Layer 4 of a small transformer language model trained on English Wikipedia (14 layers, counted from 0, width 128).
A neuron adds its activation times its output weights to the MLP's output. To switch it off is to set its activation to zero at one token and run the rest of the model.

Output weights of the MLP neurons that the questions are about. A number n stands for (n - 128) times 0.0026.
n23: 44, 128, 208, 122, 136, 183, 155, 87, 119, 133, 116, 170, 142, 95, 117, 134, 115, 128, 90, 164, 143, 139, 223, 127, 138, 75, 78, 91, 172, 201, 11, 118, 126, 88, 97, 110, 100, 118, 111, 111, 141, 165, 133, 104, 144, 111, 131, 75, 158, 74, 121, 202, 214, 129, 63, 81, 189, 132, 147, 153, 127, 105, 152, 191, 135, 84, 32, 180, 132, 155, 165, 167, 116, 94, 181, 159, 146, 139, 175, 106, 169, 107, 83, 143, 148, 155, 120, 67, 125, 135, 152, 197, 58, 127, 136, 149, 94, 112, 71, 84, 112, 158, 140, 161, 98, 135, 188, 55, 148, 157, 132, 182, 65, 92, 121, 154, 125, 139, 73, 127, 67, 136, 107, 183, 177, 77, 176, 109
n37: 96, 62, 101, 127, 140, 106, 60, 143, 118, 140, 138, 44, 163, 84, 142, 153, 140, 196, 71, 124, 123, 112, 138, 141, 93, 138, 125, 145, 133, 123, 125, 88, 128, 151, 140, 158, 182, 79, 131, 92, 113, 148, 98, 142, 114, 92, 145, 154, 137, 167, 112, 138, 197, 162, 156, 100, 65, 83, 117, 132, 77, 90, 125, 141, 152, 155, 107, 84, 140, 164, 140, 105, 182, 135, 111, 143, 142, 130, 109, 178, 159, 124, 161, 77, 147, 153, 109, 170, 90, 190, 68, 105, 99, 146, 120, 105, 160, 127, 131, 170, 152, 125, 162, 104, 164, 151, 124, 167, 108, 108, 86, 81, 226, 155, 114, 89, 124, 171, 168, 102, 110, 138, 102, 116, 152, 124, 116, 94
n70: 128, 131, 125, 123, 168, 126, 93, 141, 140, 180, 98, 128, 92, 198, 156, 96, 73, 129, 165, 150, 108, 87, 126, 168, 100, 124, 206, 112, 86, 91, 128, 106, 95, 157, 151, 143, 213, 87, 109, 153, 129, 148, 181, 105, 126, 123, 66, 126, 126, 150, 125, 114, 131, 125, 113, 97, 158, 139, 129, 139, 123, 161, 113, 179, 136, 150, 141, 104, 104, 144, 11, 112, 114, 126, 140, 188, 101, 104, 110, 141, 107, 156, 116, 117, 138, 127, 117, 132, 93, 71, 131, 163, 109, 115, 155, 171, 96, 106, 171, 146, 106, 126, 108, 129, 164, 121, 61, 132, 198, 157, 160, 95, 100, 101, 179, 74, 130, 132, 174, 152, 95, 135, 75, 163, 120, 115, 186, 138
n79: 129, 104, 109, 130, 147, 108, 173, 124, 94, 81, 57, 172, 123, 128, 140, 120, 134, 101, 124, 107, 139, 130, 149, 119, 143, 166, 150, 158, 117, 90, 144, 136, 156, 84, 150, 201, 170, 115, 155, 150, 128, 148, 89, 201, 139, 147, 56, 107, 150, 94, 178, 146, 187, 154, 122, 160, 101, 151, 129, 58, 98, 68, 149, 176, 135, 142, 118, 87, 104, 145, 79, 145, 176, 142, 176, 116, 140, 116, 113, 136, 115, 90, 128, 99, 132, 78, 118, 142, 85, 154, 59, 125, 108, 99, 127, 130, 159, 131, 136, 179, 97, 163, 118, 166, 82, 173, 99, 99, 83, 143, 78, 108, 125, 137, 158, 158, 130, 149, 133, 125, 125, 132, 118, 119, 72, 168, 131, 157
n92: 125, 100, 86, 102, 111, 213, 170, 124, 116, 99, 148, 141, 148, 136, 106, 141, 88, 122, 130, 157, 95, 134, 152, 168, 54, 155, 163, 161, 94, 156, 117, 110, 133, 115, 129, 85, 154, 49, 112, 116, 92, 126, 144, 70, 175, 144, 136, 184, 69, 86, 136, 130, 194, 182, 194, 123, 123, 84, 167, 129, 133, 165, 133, 126, 145, 128, 168, 140, 150, 121, 81, 129, 121, 133, 167, 107, 132, 186, 156, 141, 131, 119, 155, 102, 53, 134, 116, 115, 117, 149, 206, 124, 192, 171, 177, 116, 65, 153, 120, 101, 127, 128, 153, 143, 117, 112, 158, 94, 99, 34, 144, 123, 154, 94, 146, 135, 130, 131, 80, 140, 67, 90, 114, 131, 89, 54, 128, 129
n93: 99, 137, 141, 87, 116, 115, 131, 113, 106, 133, 145, 103, 156, 161, 126, 177, 167, 173, 171, 112, 156, 142, 84, 159, 204, 143, 118, 130, 165, 142, 153, 93, 196, 160, 190, 116, 189, 86, 118, 95, 160, 118, 121, 91, 133, 122, 185, 164, 79, 156, 206, 127, 141, 117, 156, 146, 140, 97, 96, 83, 99, 102, 86, 151, 135, 85, 104, 104, 144, 127, 111, 114, 124, 60, 166, 108, 138, 154, 147, 173, 79, 95, 140, 151, 82, 101, 179, 136, 88, 95, 146, 112, 138, 88, 77, 116, 199, 99, 164, 75, 164, 170, 50, 70, 62, 92, 157, 97, 111, 100, 135, 106, 173, 118, 161, 146, 112, 93, 146, 132, 64, 124, 153, 155, 110, 102, 142, 154
n120: 164, 234, 105, 69, 163, 171, 140, 122, 171, 165, 103, 162, 176, 176, 94, 114, 77, 84, 134, 105, 87, 152, 166, 114, 95, 101, 104, 162, 197, 38, 200, 96, 84, 180, 123, 112, 110, 137, 110, 106, 131, 104, 168, 98, 104, 127, 102, 107, 136, 163, 164, 124, 127, 43, 94, 109, 183, 156, 197, 139, 198, 145, 108, 149, 119, 127, 89, 71, 152, 169, 119, 133, 157, 132, 94, 144, 118, 151, 162, 42, 108, 181, 136, 100, 161, 153, 178, 124, 126, 117, 172, 101, 110, 132, 119, 133, 118, 86, 108, 116, 210, 144, 147, 115, 76, 119, 112, 126, 103, 77, 110, 71, 128, 57, 141, 134, 181, 108, 152, 87, 167, 143, 92, 104, 120, 113, 178, 161
n192: 163, 140, 160, 141, 111, 131, 150, 78, 160, 104, 122, 125, 58, 128, 103, 74, 145, 117, 100, 116, 167, 122, 107, 109, 82, 112, 128, 84, 119, 168, 190, 238, 178, 98, 118, 109, 71, 85, 137, 75, 110, 91, 149, 95, 156, 248, 81, 118, 92, 112, 171, 133, 178, 136, 83, 115, 112, 138, 144, 149, 151, 130, 127, 97, 109, 128, 165, 95, 86, 159, 74, 77, 163, 122, 250, 120, 129, 141, 90, 108, 156, 112, 106, 141, 106, 124, 213, 176, 102, 90, 141, 107, 164, 93, 140, 100, 98, 120, 150, 87, 139, 162, 106, 120, 161, 142, 150, 175, 153, 170, 105, 199, 92, 118, 119, 99, 154, 183, 129, 147, 91, 78, 46, 186, 130, 119, 76, 165
n197: 80, 128, 150, 83, 100, 148, 120, 119, 160, 160, 160, 154, 95, 174, 106, 149, 105, 114, 162, 118, 133, 150, 179, 120, 162, 100, 165, 139, 98, 96, 165, 183, 91, 98, 169, 173, 151, 176, 174, 105, 59, 132, 126, 156, 195, 158, 106, 131, 109, 118, 146, 161, 144, 126, 124, 122, 149, 118, 122, 97, 114, 152, 214, 121, 106, 139, 125, 110, 81, 90, 132, 143, 28, 169, 115, 110, 138, 108, 130, 90, 124, 87, 133, 113, 100, 112, 118, 111, 159, 96, 196, 102, 141, 93, 171, 81, 128, 96, 154, 122, 134, 115, 80, 146, 141, 107, 87, 81, 126, 192, 114, 114, 170, 75, 86, 86, 113, 102, 160, 129, 113, 113, 163, 207, 83, 153, 170, 147
n198: 136, 94, 210, 164, 158, 130, 165, 185, 168, 84, 185, 154, 196, 157, 107, 93, 131, 137, 89, 84, 128, 197, 90, 84, 117, 176, 60, 137, 70, 125, 152, 86, 163, 63, 132, 133, 99, 113, 119, 164, 152, 47, 139, 151, 121, 29, 107, 146, 76, 115, 110, 128, 106, 142, 138, 59, 69, 80, 170, 139, 122, 123, 163, 110, 175, 88, 149, 153, 176, 198, 82, 126, 184, 129, 108, 127, 122, 175, 111, 164, 126, 133, 139, 57, 109, 177, 199, 149, 138, 136, 148, 137, 211, 130, 123, 155, 111, 66, 143, 178, 82, 71, 112, 131, 81, 102, 144, 96, 143, 129, 134, 140, 187, 99, 119, 122, 79, 130, 83, 171, 110, 136, 193, 99, 87, 85, 170, 120
n204: 126, 68, 65, 80, 130, 103, 96, 48, 177, 148, 109, 111, 88, 99, 199, 157, 202, 164, 162, 191, 164, 146, 166, 172, 130, 92, 158, 122, 122, 130, 121, 155, 129, 122, 128, 202, 132, 89, 179, 44, 125, 166, 87, 91, 146, 106, 89, 82, 154, 165, 81, 140, 187, 79, 118, 125, 140, 130, 98, 123, 101, 102, 133, 145, 73, 180, 133, 106, 84, 147, 185, 171, 143, 124, 138, 121, 173, 76, 139, 123, 107, 117, 96, 122, 171, 98, 144, 133, 87, 158, 96, 148, 95, 206, 92, 147, 148, 149, 82, 142, 122, 102, 106, 171, 142, 161, 137, 148, 127, 76, 133, 152, 120, 173, 120, 134, 149, 150, 164, 65, 99, 104, 125, 97, 158, 129, 108, 107
n247: 116, 153, 103, 135, 129, 183, 112, 182, 108, 147, 122, 115, 106, 133, 111, 80, 119, 117, 117, 77, 113, 167, 142, 105, 124, 151, 148, 113, 90, 57, 136, 149, 89, 114, 152, 135, 105, 70, 141, 114, 104, 192, 103, 146, 152, 134, 131, 110, 111, 123, 111, 146, 111, 113, 86, 81, 120, 114, 170, 114, 215, 153, 123, 142, 181, 131, 182, 161, 145, 148, 89, 102, 99, 121, 127, 128, 117, 174, 142, 126, 72, 134, 130, 142, 67, 126, 84, 139, 143, 105, 156, 131, 99, 161, 126, 114, 124, 139, 112, 152, 62, 126, 178, 125, 122, 60, 112, 144, 127, 97, 196, 125, 136, 161, 147, 108, 155, 234, 104, 180, 134, 161, 124, 170, 149, 145, 134, 92

Each question names a token from some text and the token that comes next. It shows the activations a of the neurons there, in the order above. A number n stands for (n - 128) times 0.019.

Then comes g, the gradient of the next token's log-probability with respect to the MLP's output, scaled to length 1. A neuron's effect is roughly proportional to its activation times (output weights . g). A number n stands for (n - 128) times 0.0027.

"c", then "er"
a: 128, 125, 119, 120, 128, 127, 191, 127, 123, 128, 122, 125
g: 125, 50, 186, 92, 121, 115, 142, 162, 135, 112, 118, 111, 167, 108, 126, 182, 106, 134, 175, 125, 102, 117, 64, 106, 160, 208, 105, 110, 172, 125, 122, 137, 112, 118, 124, 148, 165, 133, 148, 110, 155, 111, 130, 74, 84, 121, 163, 181, 114, 153, 86, 110, 181, 153, 113, 139, 104, 160, 113, 103, 117, 187, 126, 109, 145, 89, 139, 154, 104, 128, 115, 167, 102, 117, 125, 92, 115, 97, 90, 155, 99, 133, 134, 146, 119, 106, 112, 80, 122, 156, 47, 151, 142, 103, 105, 162, 181, 131, 175, 100, 138, 187, 172, 94, 142, 170, 147, 105, 52, 203, 66, 151, 100, 128, 145, 111, 113, 130, 57, 152, 157, 182, 136, 82, 155, 121, 189, 91
Which neuron, switched off, raises the next token's probability most? n120

"d", then "ed"
a: 128, 127, 128, 128, 129, 128, 128, 119, 127, 127, 128, 120
g: 134, 106, 146, 160, 99, 147, 34, 161, 119, 74, 132, 118, 103, 165, 165, 133, 129, 141, 97, 143, 80, 130, 145, 94, 151, 173, 102, 142, 142, 152, 163, 128, 135, 121, 159, 82, 182, 125, 134, 143, 154, 126, 150, 83, 119, 100, 206, 134, 114, 89, 65, 142, 155, 120, 110, 136, 168, 61, 154, 189, 171, 72, 132, 135, 127, 122, 106, 93, 172, 103, 77, 114, 124, 165, 144, 128, 118, 127, 171, 123, 160, 153, 196, 143, 105, 116, 117, 88, 151, 146, 112, 95, 132, 57, 150, 90, 173, 83, 153, 175, 68, 151, 171, 94, 99, 163, 133, 146, 149, 94, 127, 110, 106, 149, 185, 149, 109, 132, 131, 179, 101, 164, 95, 125, 97, 85, 145, 45
Switching off which neuron hurts the next token most? n192

"it", then "ic"
a: 127, 121, 152, 226, 208, 128, 252, 121, 128, 122, 119, 119
g: 102, 79, 109, 147, 99, 130, 125, 98, 193, 99, 110, 118, 104, 154, 63, 128, 158, 147, 102, 107, 141, 118, 183, 89, 90, 97, 161, 157, 74, 151, 130, 149, 127, 120, 105, 137, 159, 108, 109, 132, 63, 93, 82, 135, 66, 134, 111, 81, 161, 150, 149, 128, 100, 113, 94, 147, 128, 128, 193, 155, 131, 108, 163, 105, 111, 140, 112, 119, 192, 129, 72, 166, 185, 139, 118, 197, 132, 129, 146, 105, 134, 155, 135, 107, 142, 169, 189, 80, 130, 136, 153, 107, 112, 141, 131, 85, 98, 130, 148, 187, 91, 115, 175, 97, 79, 143, 144, 141, 139, 85, 87, 83, 110, 138, 134, 118, 143, 81, 150, 181, 124, 173, 162, 179, 148, 148, 86, 244
Which two neurons, each switched off alone, lower its probability most, in order? n120, n79

" g", then "iv"
a: 128, 120, 143, 124, 124, 126, 120, 128, 121, 128, 127, 122
g: 103, 108, 141, 117, 191, 132, 104, 152, 149, 112, 102, 160, 101, 194, 163, 98, 139, 181, 119, 157, 152, 47, 125, 102, 114, 102, 109, 103, 166, 132, 154, 194, 101, 68, 154, 108, 118, 118, 148, 177, 131, 96, 119, 155, 103, 167, 181, 65, 111, 115, 190, 118, 70, 161, 121, 97, 157, 120, 183, 127, 113, 168, 158, 152, 183, 151, 91, 87, 132, 143, 136, 119, 145, 130, 136, 184, 107, 92, 122, 142, 138, 112, 153, 186, 109, 96, 126, 139, 151, 62, 117, 92, 105, 92, 180, 151, 93, 157, 122, 139, 92, 121, 142, 153, 112, 130, 114, 213, 122, 145, 102, 148, 64, 77, 149, 130, 178, 86, 86, 65, 127, 109, 65, 127, 127, 135, 113, 136
Switching off which neuron hurts the next token most? n70

"e", then " m"
a: 127, 126, 119, 128, 128, 128, 128, 159, 121, 121, 164, 120
g: 115, 114, 141, 163, 125, 83, 169, 214, 144, 129, 139, 99, 99, 111, 77, 118, 123, 128, 143, 147, 114, 143, 123, 126, 135, 102, 51, 157, 205, 120, 104, 158, 108, 124, 135, 176, 82, 142, 146, 73, 102, 123, 40, 150, 120, 106, 100, 135, 113, 147, 93, 143, 128, 147, 123, 113, 116, 129, 145, 147, 154, 121, 122, 71, 161, 171, 66, 101, 118, 159, 158, 154, 111, 177, 82, 131, 175, 143, 85, 139, 125, 163, 134, 83, 149, 139, 166, 130, 184, 114, 155, 183, 37, 136, 116, 202, 198, 136, 83, 158, 113, 90, 98, 84, 134, 113, 143, 177, 127, 198, 153, 131, 137, 124, 133, 150, 141, 72, 89, 113, 143, 133, 125, 87, 146, 85, 103, 129
Switching off which neuron hurts the next token most? n204

"us", then " A"
a: 128, 127, 128, 128, 198, 123, 125, 123, 119, 144, 126, 170
g: 175, 112, 162, 61, 124, 122, 166, 134, 162, 68, 109, 114, 152, 111, 175, 148, 178, 135, 127, 151, 94, 118, 113, 166, 115, 146, 154, 58, 164, 155, 118, 149, 134, 97, 99, 148, 202, 166, 140, 149, 76, 168, 119, 107, 68, 127, 160, 132, 136, 140, 116, 44, 151, 136, 127, 138, 149, 111, 175, 106, 87, 83, 112, 129, 148, 121, 116, 114, 147, 139, 123, 104, 128, 153, 103, 93, 101, 103, 183, 103, 190, 139, 167, 171, 66, 138, 168, 142, 185, 117, 146, 142, 87, 148, 139, 103, 115, 83, 64, 139, 90, 124, 138, 150, 119, 131, 129, 84, 90, 148, 154, 73, 160, 128, 159, 110, 94, 118, 227, 112, 151, 68, 99, 66, 143, 160, 117, 142
Which neuron, switched off, raises the next token's probability most? n247

"k", then "e"
a: 128, 193, 126, 122, 128, 119, 128, 126, 119, 126, 120, 128
g: 119, 175, 150, 94, 99, 93, 101, 160, 150, 100, 173, 133, 144, 142, 112, 143, 100, 127, 139, 81, 142, 163, 109, 115, 128, 119, 121, 116, 142, 130, 137, 52, 156, 127, 152, 115, 120, 140, 74, 121, 138, 113, 121, 72, 127, 116, 111, 86, 120, 152, 145, 64, 115, 105, 158, 207, 158, 112, 174, 112, 142, 166, 85, 106, 117, 165, 121, 114, 95, 114, 59, 98, 128, 126, 108, 155, 102, 128, 166, 126, 86, 145, 162, 78, 75, 106, 137, 93, 223, 166, 213, 117, 76, 132, 177, 195, 185, 120, 92, 105, 153, 142, 83, 165, 101, 114, 146, 86, 202, 88, 110, 166, 146, 178, 95, 165, 149, 145, 124, 159, 118, 139, 128, 156, 120, 174, 79, 129
Which neuron, switched off, raises the next token's probability most? n37

"al", then " a"
a: 157, 124, 119, 128, 128, 121, 128, 126, 123, 126, 121, 120
g: 63, 130, 124, 163, 168, 135, 143, 102, 52, 145, 145, 134, 100, 118, 116, 141, 166, 166, 143, 139, 100, 184, 149, 127, 105, 141, 153, 163, 123, 126, 148, 126, 97, 135, 53, 165, 129, 134, 160, 146, 111, 107, 97, 125, 128, 123, 88, 156, 96, 143, 96, 180, 167, 111, 127, 110, 127, 90, 109, 181, 176, 41, 128, 141, 125, 141, 119, 157, 104, 131, 147, 109, 171, 132, 166, 121, 131, 138, 91, 97, 168, 126, 135, 158, 98, 65, 178, 123, 171, 166, 102, 145, 162, 105, 131, 115, 165, 114, 137, 108, 129, 39, 149, 120, 27, 174, 151, 114, 98, 80, 126, 159, 123, 106, 142, 146, 63, 114, 166, 201, 83, 173, 104, 148, 152, 62, 162, 113
Switching off which neuron hurts the next token most? n23

"a", then " c"
a: 121, 128, 126, 125, 127, 123, 127, 124, 128, 158, 142, 128
g: 135, 65, 99, 204, 92, 113, 134, 163, 106, 105, 168, 108, 84, 124, 111, 121, 149, 150, 113, 110, 93, 123, 130, 116, 133, 101, 137, 182, 95, 85, 148, 175, 161, 147, 100, 89, 94, 138, 105, 129, 203, 130, 146, 90, 123, 150, 121, 146, 122, 135, 162, 121, 119, 144, 166, 104, 125, 89, 106, 126, 169, 86, 148, 156, 100, 121, 108, 145, 84, 144, 148, 101, 187, 184, 167, 100, 118, 88, 159, 134, 35, 195, 120, 130, 105, 112, 128, 149, 217, 52, 123, 191, 147, 124, 95, 146, 98, 111, 80, 132, 81, 183, 163, 93, 136, 173, 86, 179, 162, 94, 121, 135, 106, 128, 220, 133, 103, 119, 135, 119, 116, 150, 109, 111, 124, 121, 132, 152
Switching off which neuron hurts the next token most? n23

" F", then "l"
a: 126, 120, 127, 121, 127, 183, 128, 126, 119, 128, 127, 122
g: 121, 121, 125, 81, 85, 164, 174, 168, 129, 132, 78, 110, 173, 119, 76, 218, 124, 194, 164, 38, 115, 180, 129, 163, 110, 122, 105, 214, 158, 139, 84, 99, 164, 147, 158, 158, 81, 143, 79, 81, 77, 129, 155, 129, 109, 101, 132, 129, 103, 127, 106, 161, 144, 110, 121, 155, 102, 90, 134, 129, 134, 104, 107, 154, 77, 101, 105, 141, 99, 109, 134, 102, 122, 111, 170, 141, 123, 202, 125, 112, 98, 109, 122, 88, 137, 123, 106, 176, 94, 189, 139, 126, 84, 140, 101, 118, 154, 119, 111, 156, 82, 161, 168, 157, 115, 135, 187, 172, 131, 225, 130, 104, 127, 131, 136, 89, 164, 119, 139, 149, 78, 147, 110, 119, 88, 143, 143, 111
Switching off which neuron hurts the next token most? n93

" he", then "ld"
a: 127, 121, 120, 124, 120, 128, 128, 126, 123, 128, 127, 123
g: 159, 167, 130, 82, 63, 126, 178, 99, 64, 106, 94, 93, 116, 154, 171, 75, 193, 151, 180, 133, 184, 130, 163, 149, 159, 190, 117, 126, 159, 119, 136, 164, 190, 116, 121, 100, 153, 103, 155, 122, 107, 46, 196, 134, 121, 152, 136, 100, 140, 105, 131, 143, 97, 121, 77, 139, 133, 142, 117, 130, 120, 143, 143, 134, 99, 30, 109, 146, 158, 78, 77, 112, 126, 118, 120, 137, 187, 145, 150, 114, 135, 141, 118, 186, 120, 151, 131, 107, 168, 82, 142, 80, 115, 122, 57, 162, 108, 156, 98, 110, 140, 154, 139, 125, 121, 113, 73, 137, 124, 123, 136, 102, 69, 145, 148, 117, 152, 101, 121, 170, 185, 93, 174, 85, 171, 89, 155, 131
Switching off which neuron hurts the next token most? n37

"is", then "el"
a: 119, 127, 158, 128, 147, 127, 128, 119, 124, 119, 122, 119
g: 174, 161, 138, 158, 121, 115, 116, 93, 151, 113, 48, 176, 141, 139, 161, 151, 105, 88, 129, 75, 114, 181, 142, 111, 170, 182, 128, 120, 45, 101, 118, 105, 123, 108, 108, 174, 162, 129, 119, 129, 114, 135, 95, 91, 121, 106, 165, 125, 180, 89, 140, 125, 79, 96, 111, 165, 170, 142, 133, 98, 151, 170, 186, 89, 139, 95, 162, 121, 190, 164, 145, 170, 107, 108, 146, 147, 80, 117, 125, 97, 173, 60, 84, 160, 197, 160, 98, 116, 85, 165, 141, 147, 163, 116, 84, 172, 120, 163, 118, 123, 131, 123, 138, 136, 105, 180, 92, 166, 77, 117, 170, 84, 155, 131, 88, 173, 111, 112, 112, 66, 83, 115, 179, 123, 80, 120, 141, 124
Switching off which neuron hurts the next token most? n192

" as", then " l"
a: 128, 121, 127, 121, 146, 120, 138, 127, 122, 120, 121, 189
g: 89, 178, 137, 130, 142, 115, 220, 141, 96, 147, 179, 144, 96, 86, 146, 171, 147, 160, 72, 146, 168, 143, 142, 130, 153, 152, 132, 111, 179, 125, 95, 128, 159, 139, 69, 193, 109, 103, 109, 150, 123, 128, 105, 91, 149, 126, 130, 117, 145, 92, 156, 115, 128, 78, 87, 204, 102, 97, 155, 82, 147, 108, 132, 101, 106, 130, 153, 130, 87, 131, 119, 80, 118, 112, 162, 102, 151, 112, 127, 104, 107, 153, 98, 174, 189, 121, 146, 123, 152, 80, 131, 74, 59, 167, 145, 125, 131, 89, 162, 197, 74, 100, 120, 104, 99, 115, 122, 130, 167, 195, 120, 87, 116, 96, 125, 169, 128, 162, 112, 182, 105, 120, 55, 204, 114, 89, 146, 150
Switching off which neuron hurts the next token most? n247

"or", then "s"
a: 122, 128, 120, 120, 124, 126, 126, 128, 119, 126, 128, 127
g: 114, 177, 139, 149, 132, 140, 132, 141, 125, 179, 136, 92, 88, 72, 139, 123, 109, 137, 147, 109, 73, 166, 126, 136, 118, 191, 146, 140, 148, 122, 101, 73, 171, 61, 151, 147, 183, 145, 138, 146, 104, 198, 57, 70, 72, 81, 124, 113, 141, 198, 96, 127, 99, 103, 103, 87, 159, 152, 93, 111, 191, 133, 93, 109, 208, 97, 173, 60, 115, 119, 136, 152, 125, 126, 136, 133, 148, 142, 149, 148, 152, 102, 138, 120, 118, 126, 140, 125, 134, 101, 107, 148, 142, 109, 136, 176, 100, 68, 107, 96, 137, 75, 132, 114, 155, 122, 136, 161, 118, 91, 173, 139, 133, 227, 130, 166, 152, 151, 145, 172, 119, 55, 102, 105, 152, 102, 142, 88
Switching off which neuron hurts the next token most? n197

"oun", then "ter"
a: 128, 120, 148, 120, 120, 127, 128, 128, 128, 122, 126, 124
g: 125, 208, 140, 156, 119, 74, 89, 98, 103, 131, 131, 139, 91, 127, 177, 75, 191, 172, 151, 81, 155, 142, 132, 132, 156, 93, 102, 117, 112, 134, 122, 141, 135, 155, 167, 125, 80, 163, 133, 141, 159, 145, 74, 174, 147, 139, 112, 81, 133, 91, 128, 124, 128, 191, 96, 121, 138, 181, 88, 182, 97, 54, 83, 119, 104, 133, 72, 147, 151, 109, 160, 125, 141, 111, 158, 110, 135, 140, 151, 94, 98, 100, 121, 116, 213, 98, 81, 134, 53, 136, 173, 146, 169, 149, 155, 141, 132, 133, 61, 140, 128, 137, 112, 161, 56, 95, 135, 124, 140, 116, 132, 111, 164, 139, 117, 133, 145, 156, 104, 123, 98, 181, 167, 107, 128, 123, 206, 54
Switching off which neuron hurts the next token most? n92

"ing", then " p"
a: 128, 121, 126, 126, 187, 128, 128, 119, 124, 121, 119, 123
g: 154, 158, 196, 115, 102, 167, 161, 149, 156, 39, 166, 87, 157, 126, 77, 108, 99, 151, 187, 133, 182, 118, 92, 112, 108, 146, 120, 152, 128, 182, 116, 167, 105, 122, 48, 162, 108, 169, 100, 210, 84, 111, 191, 94, 143, 152, 111, 133, 122, 110, 144, 130, 85, 144, 103, 121, 120, 117, 98, 118, 125, 108, 132, 84, 193, 154, 128, 130, 98, 171, 86, 110, 120, 127, 119, 89, 177, 177, 151, 110, 158, 151, 99, 168, 119, 172, 97, 52, 102, 158, 130, 127, 158, 134, 118, 143, 152, 63, 166, 163, 132, 143, 78, 142, 143, 153, 109, 97, 157, 103, 87, 160, 97, 106, 129, 91, 176, 108, 114, 122, 127, 104, 83, 147, 156, 104, 74, 159
Which neuron, switched off, raises the next token's probability most? n192

"or", then "es"
a: 169, 139, 119, 191, 128, 128, 120, 127, 124, 122, 128, 125
g: 127, 131, 128, 96, 156, 131, 78, 164, 127, 89, 156, 157, 117, 143, 121, 71, 160, 119, 101, 78, 125, 112, 154, 141, 79, 157, 109, 126, 123, 123, 107, 95, 159, 89, 177, 175, 83, 108, 83, 90, 90, 156, 125, 112, 132, 178, 125, 49, 141, 119, 139, 102, 148, 150, 152, 114, 141, 187, 119, 114, 142, 127, 166, 157, 97, 182, 142, 152, 52, 91, 111, 158, 83, 181, 170, 96, 122, 162, 77, 199, 116, 98, 159, 193, 56, 73, 102, 179, 118, 104, 142, 164, 144, 100, 106, 148, 150, 99, 129, 120, 129, 147, 127, 109, 215, 61, 123, 167, 93, 116, 145, 133, 150, 115, 165, 154, 157, 144, 137, 108, 136, 132, 68, 146, 175, 114, 137, 158
Switching off which neuron hurts the next token most? n79

"and", then " was"
a: 128, 158, 176, 127, 242, 127, 123, 127, 127, 128, 139, 122
g: 87, 97, 91, 106, 147, 82, 108, 149, 104, 216, 144, 156, 123, 84, 138, 187, 152, 156, 157, 137, 84, 125, 90, 89, 101, 94, 114, 109, 63, 130, 141, 130, 98, 139, 186, 81, 105, 106, 158, 149, 157, 147, 158, 151, 167, 151, 173, 97, 137, 122, 130, 145, 180, 152, 184, 135, 97, 109, 135, 168, 139, 137, 160, 119, 119, 49, 102, 100, 92, 203, 125, 72, 127, 91, 148, 97, 103, 213, 147, 143, 88, 162, 100, 141, 117, 156, 136, 115, 140, 128, 149, 103, 159, 91, 133, 129, 169, 181, 121, 123, 107, 147, 136, 92, 144, 98, 107, 185, 150, 130, 146, 101, 204, 127, 126, 126, 83, 117, 81, 112, 150, 109, 56, 151, 71, 154, 96, 139
Switching off which neuron hurts the next token most? n92

"[", then "."
a: 121, 119, 123, 129, 122, 128, 126, 121, 132, 122, 127, 124
g: 76, 85, 152, 161, 131, 144, 112, 143, 162, 175, 159, 134, 192, 112, 155, 162, 144, 119, 142, 146, 112, 50, 115, 184, 142, 127, 97, 141, 156, 150, 130, 148, 25, 115, 144, 191, 141, 175, 139, 97, 79, 108, 140, 148, 119, 145, 195, 116, 154, 50, 139, 150, 121, 113, 147, 141, 136, 32, 119, 153, 136, 114, 147, 125, 121, 180, 133, 116, 82, 123, 159, 151, 135, 162, 130, 128, 101, 100, 151, 164, 143, 130, 94, 158, 147, 153, 66, 74, 92, 156, 154, 120, 128, 121, 85, 184, 111, 47, 106, 166, 51, 98, 177, 137, 130, 115, 148, 102, 155, 132, 135, 120, 145, 115, 107, 152, 149, 63, 150, 107, 124, 114, 108, 145, 97, 133, 108, 83
Switching off which neuron hurts the next token most? n192

"r", then "in"
a: 136, 128, 187, 120, 120, 121, 122, 128, 127, 125, 126, 121
g: 159, 108, 117, 126, 168, 130, 156, 86, 116, 171, 116, 134, 53, 163, 92, 129, 166, 161, 133, 198, 125, 164, 119, 167, 168, 80, 102, 191, 98, 122, 146, 129, 111, 168, 112, 127, 146, 116, 111, 135, 146, 97, 124, 161, 205, 149, 129, 146, 153, 112, 127, 120, 169, 88, 177, 103, 143, 117, 105, 67, 122, 151, 125, 122, 66, 158, 95, 91, 107, 57, 105, 72, 136, 133, 182, 135, 135, 134, 88, 103, 99, 154, 115, 53, 156, 199, 113, 159, 100, 124, 117, 130, 139, 194, 142, 112, 111, 89, 95, 154, 102, 140, 131, 133, 113, 147, 159, 76, 162, 137, 78, 117, 118, 129, 118, 115, 52, 90, 233, 145, 132, 173, 136, 128, 137, 97, 136, 121
Switching off which neuron hurts the next token most? n70

"p", then "il"
a: 120, 127, 122, 120, 125, 127, 126, 127, 126, 128, 124, 122
g: 135, 168, 98, 128, 111, 99, 131, 127, 137, 133, 60, 143, 119, 103, 200, 145, 87, 119, 113, 108, 153, 145, 152, 123, 154, 173, 157, 150, 141, 133, 127, 144, 97, 114, 94, 151, 134, 147, 210, 119, 173, 117, 104, 152, 111, 159, 94, 181, 130, 129, 118, 116, 119, 158, 95, 139, 91, 221, 123, 104, 170, 132, 95, 74, 143, 136, 145, 178, 99, 137, 119, 128, 125, 128, 150, 112, 134, 134, 105, 153, 133, 146, 79, 93, 192, 108, 27, 65, 131, 119, 173, 122, 127, 178, 131, 155, 113, 108, 106, 82, 110, 145, 185, 136, 75, 165, 132, 81, 136, 153, 110, 98, 118, 145, 90, 100, 183, 115, 87, 167, 66, 145, 86, 60, 133, 181, 184, 91
Which neuron, switched off, raises the next token's probability most? n79

"ar", then "ies"
a: 124, 128, 127, 127, 124, 127, 128, 127, 217, 128, 125, 126
g: 110, 147, 137, 106, 105, 123, 110, 112, 109, 126, 113, 143, 107, 130, 146, 116, 135, 131, 64, 122, 160, 130, 64, 123, 137, 132, 190, 134, 120, 110, 113, 55, 96, 149, 98, 116, 129, 137, 100, 176, 212, 143, 139, 70, 122, 99, 121, 159, 89, 174, 208, 58, 144, 158, 95, 204, 131, 156, 166, 126, 114, 163, 109, 172, 146, 80, 138, 160, 113, 139, 124, 114, 97, 133, 145, 177, 158, 143, 174, 79, 143, 166, 164, 153, 82, 138, 114, 181, 120, 75, 136, 135, 131, 147, 67, 147, 68, 112, 161, 57, 156, 167, 79, 183, 90, 102, 169, 119, 164, 107, 123, 114, 135, 125, 94, 108, 142, 141, 123, 129, 175, 75, 171, 112, 82, 99, 151, 136
Which neuron, switched off, raises the next token's probability most? n197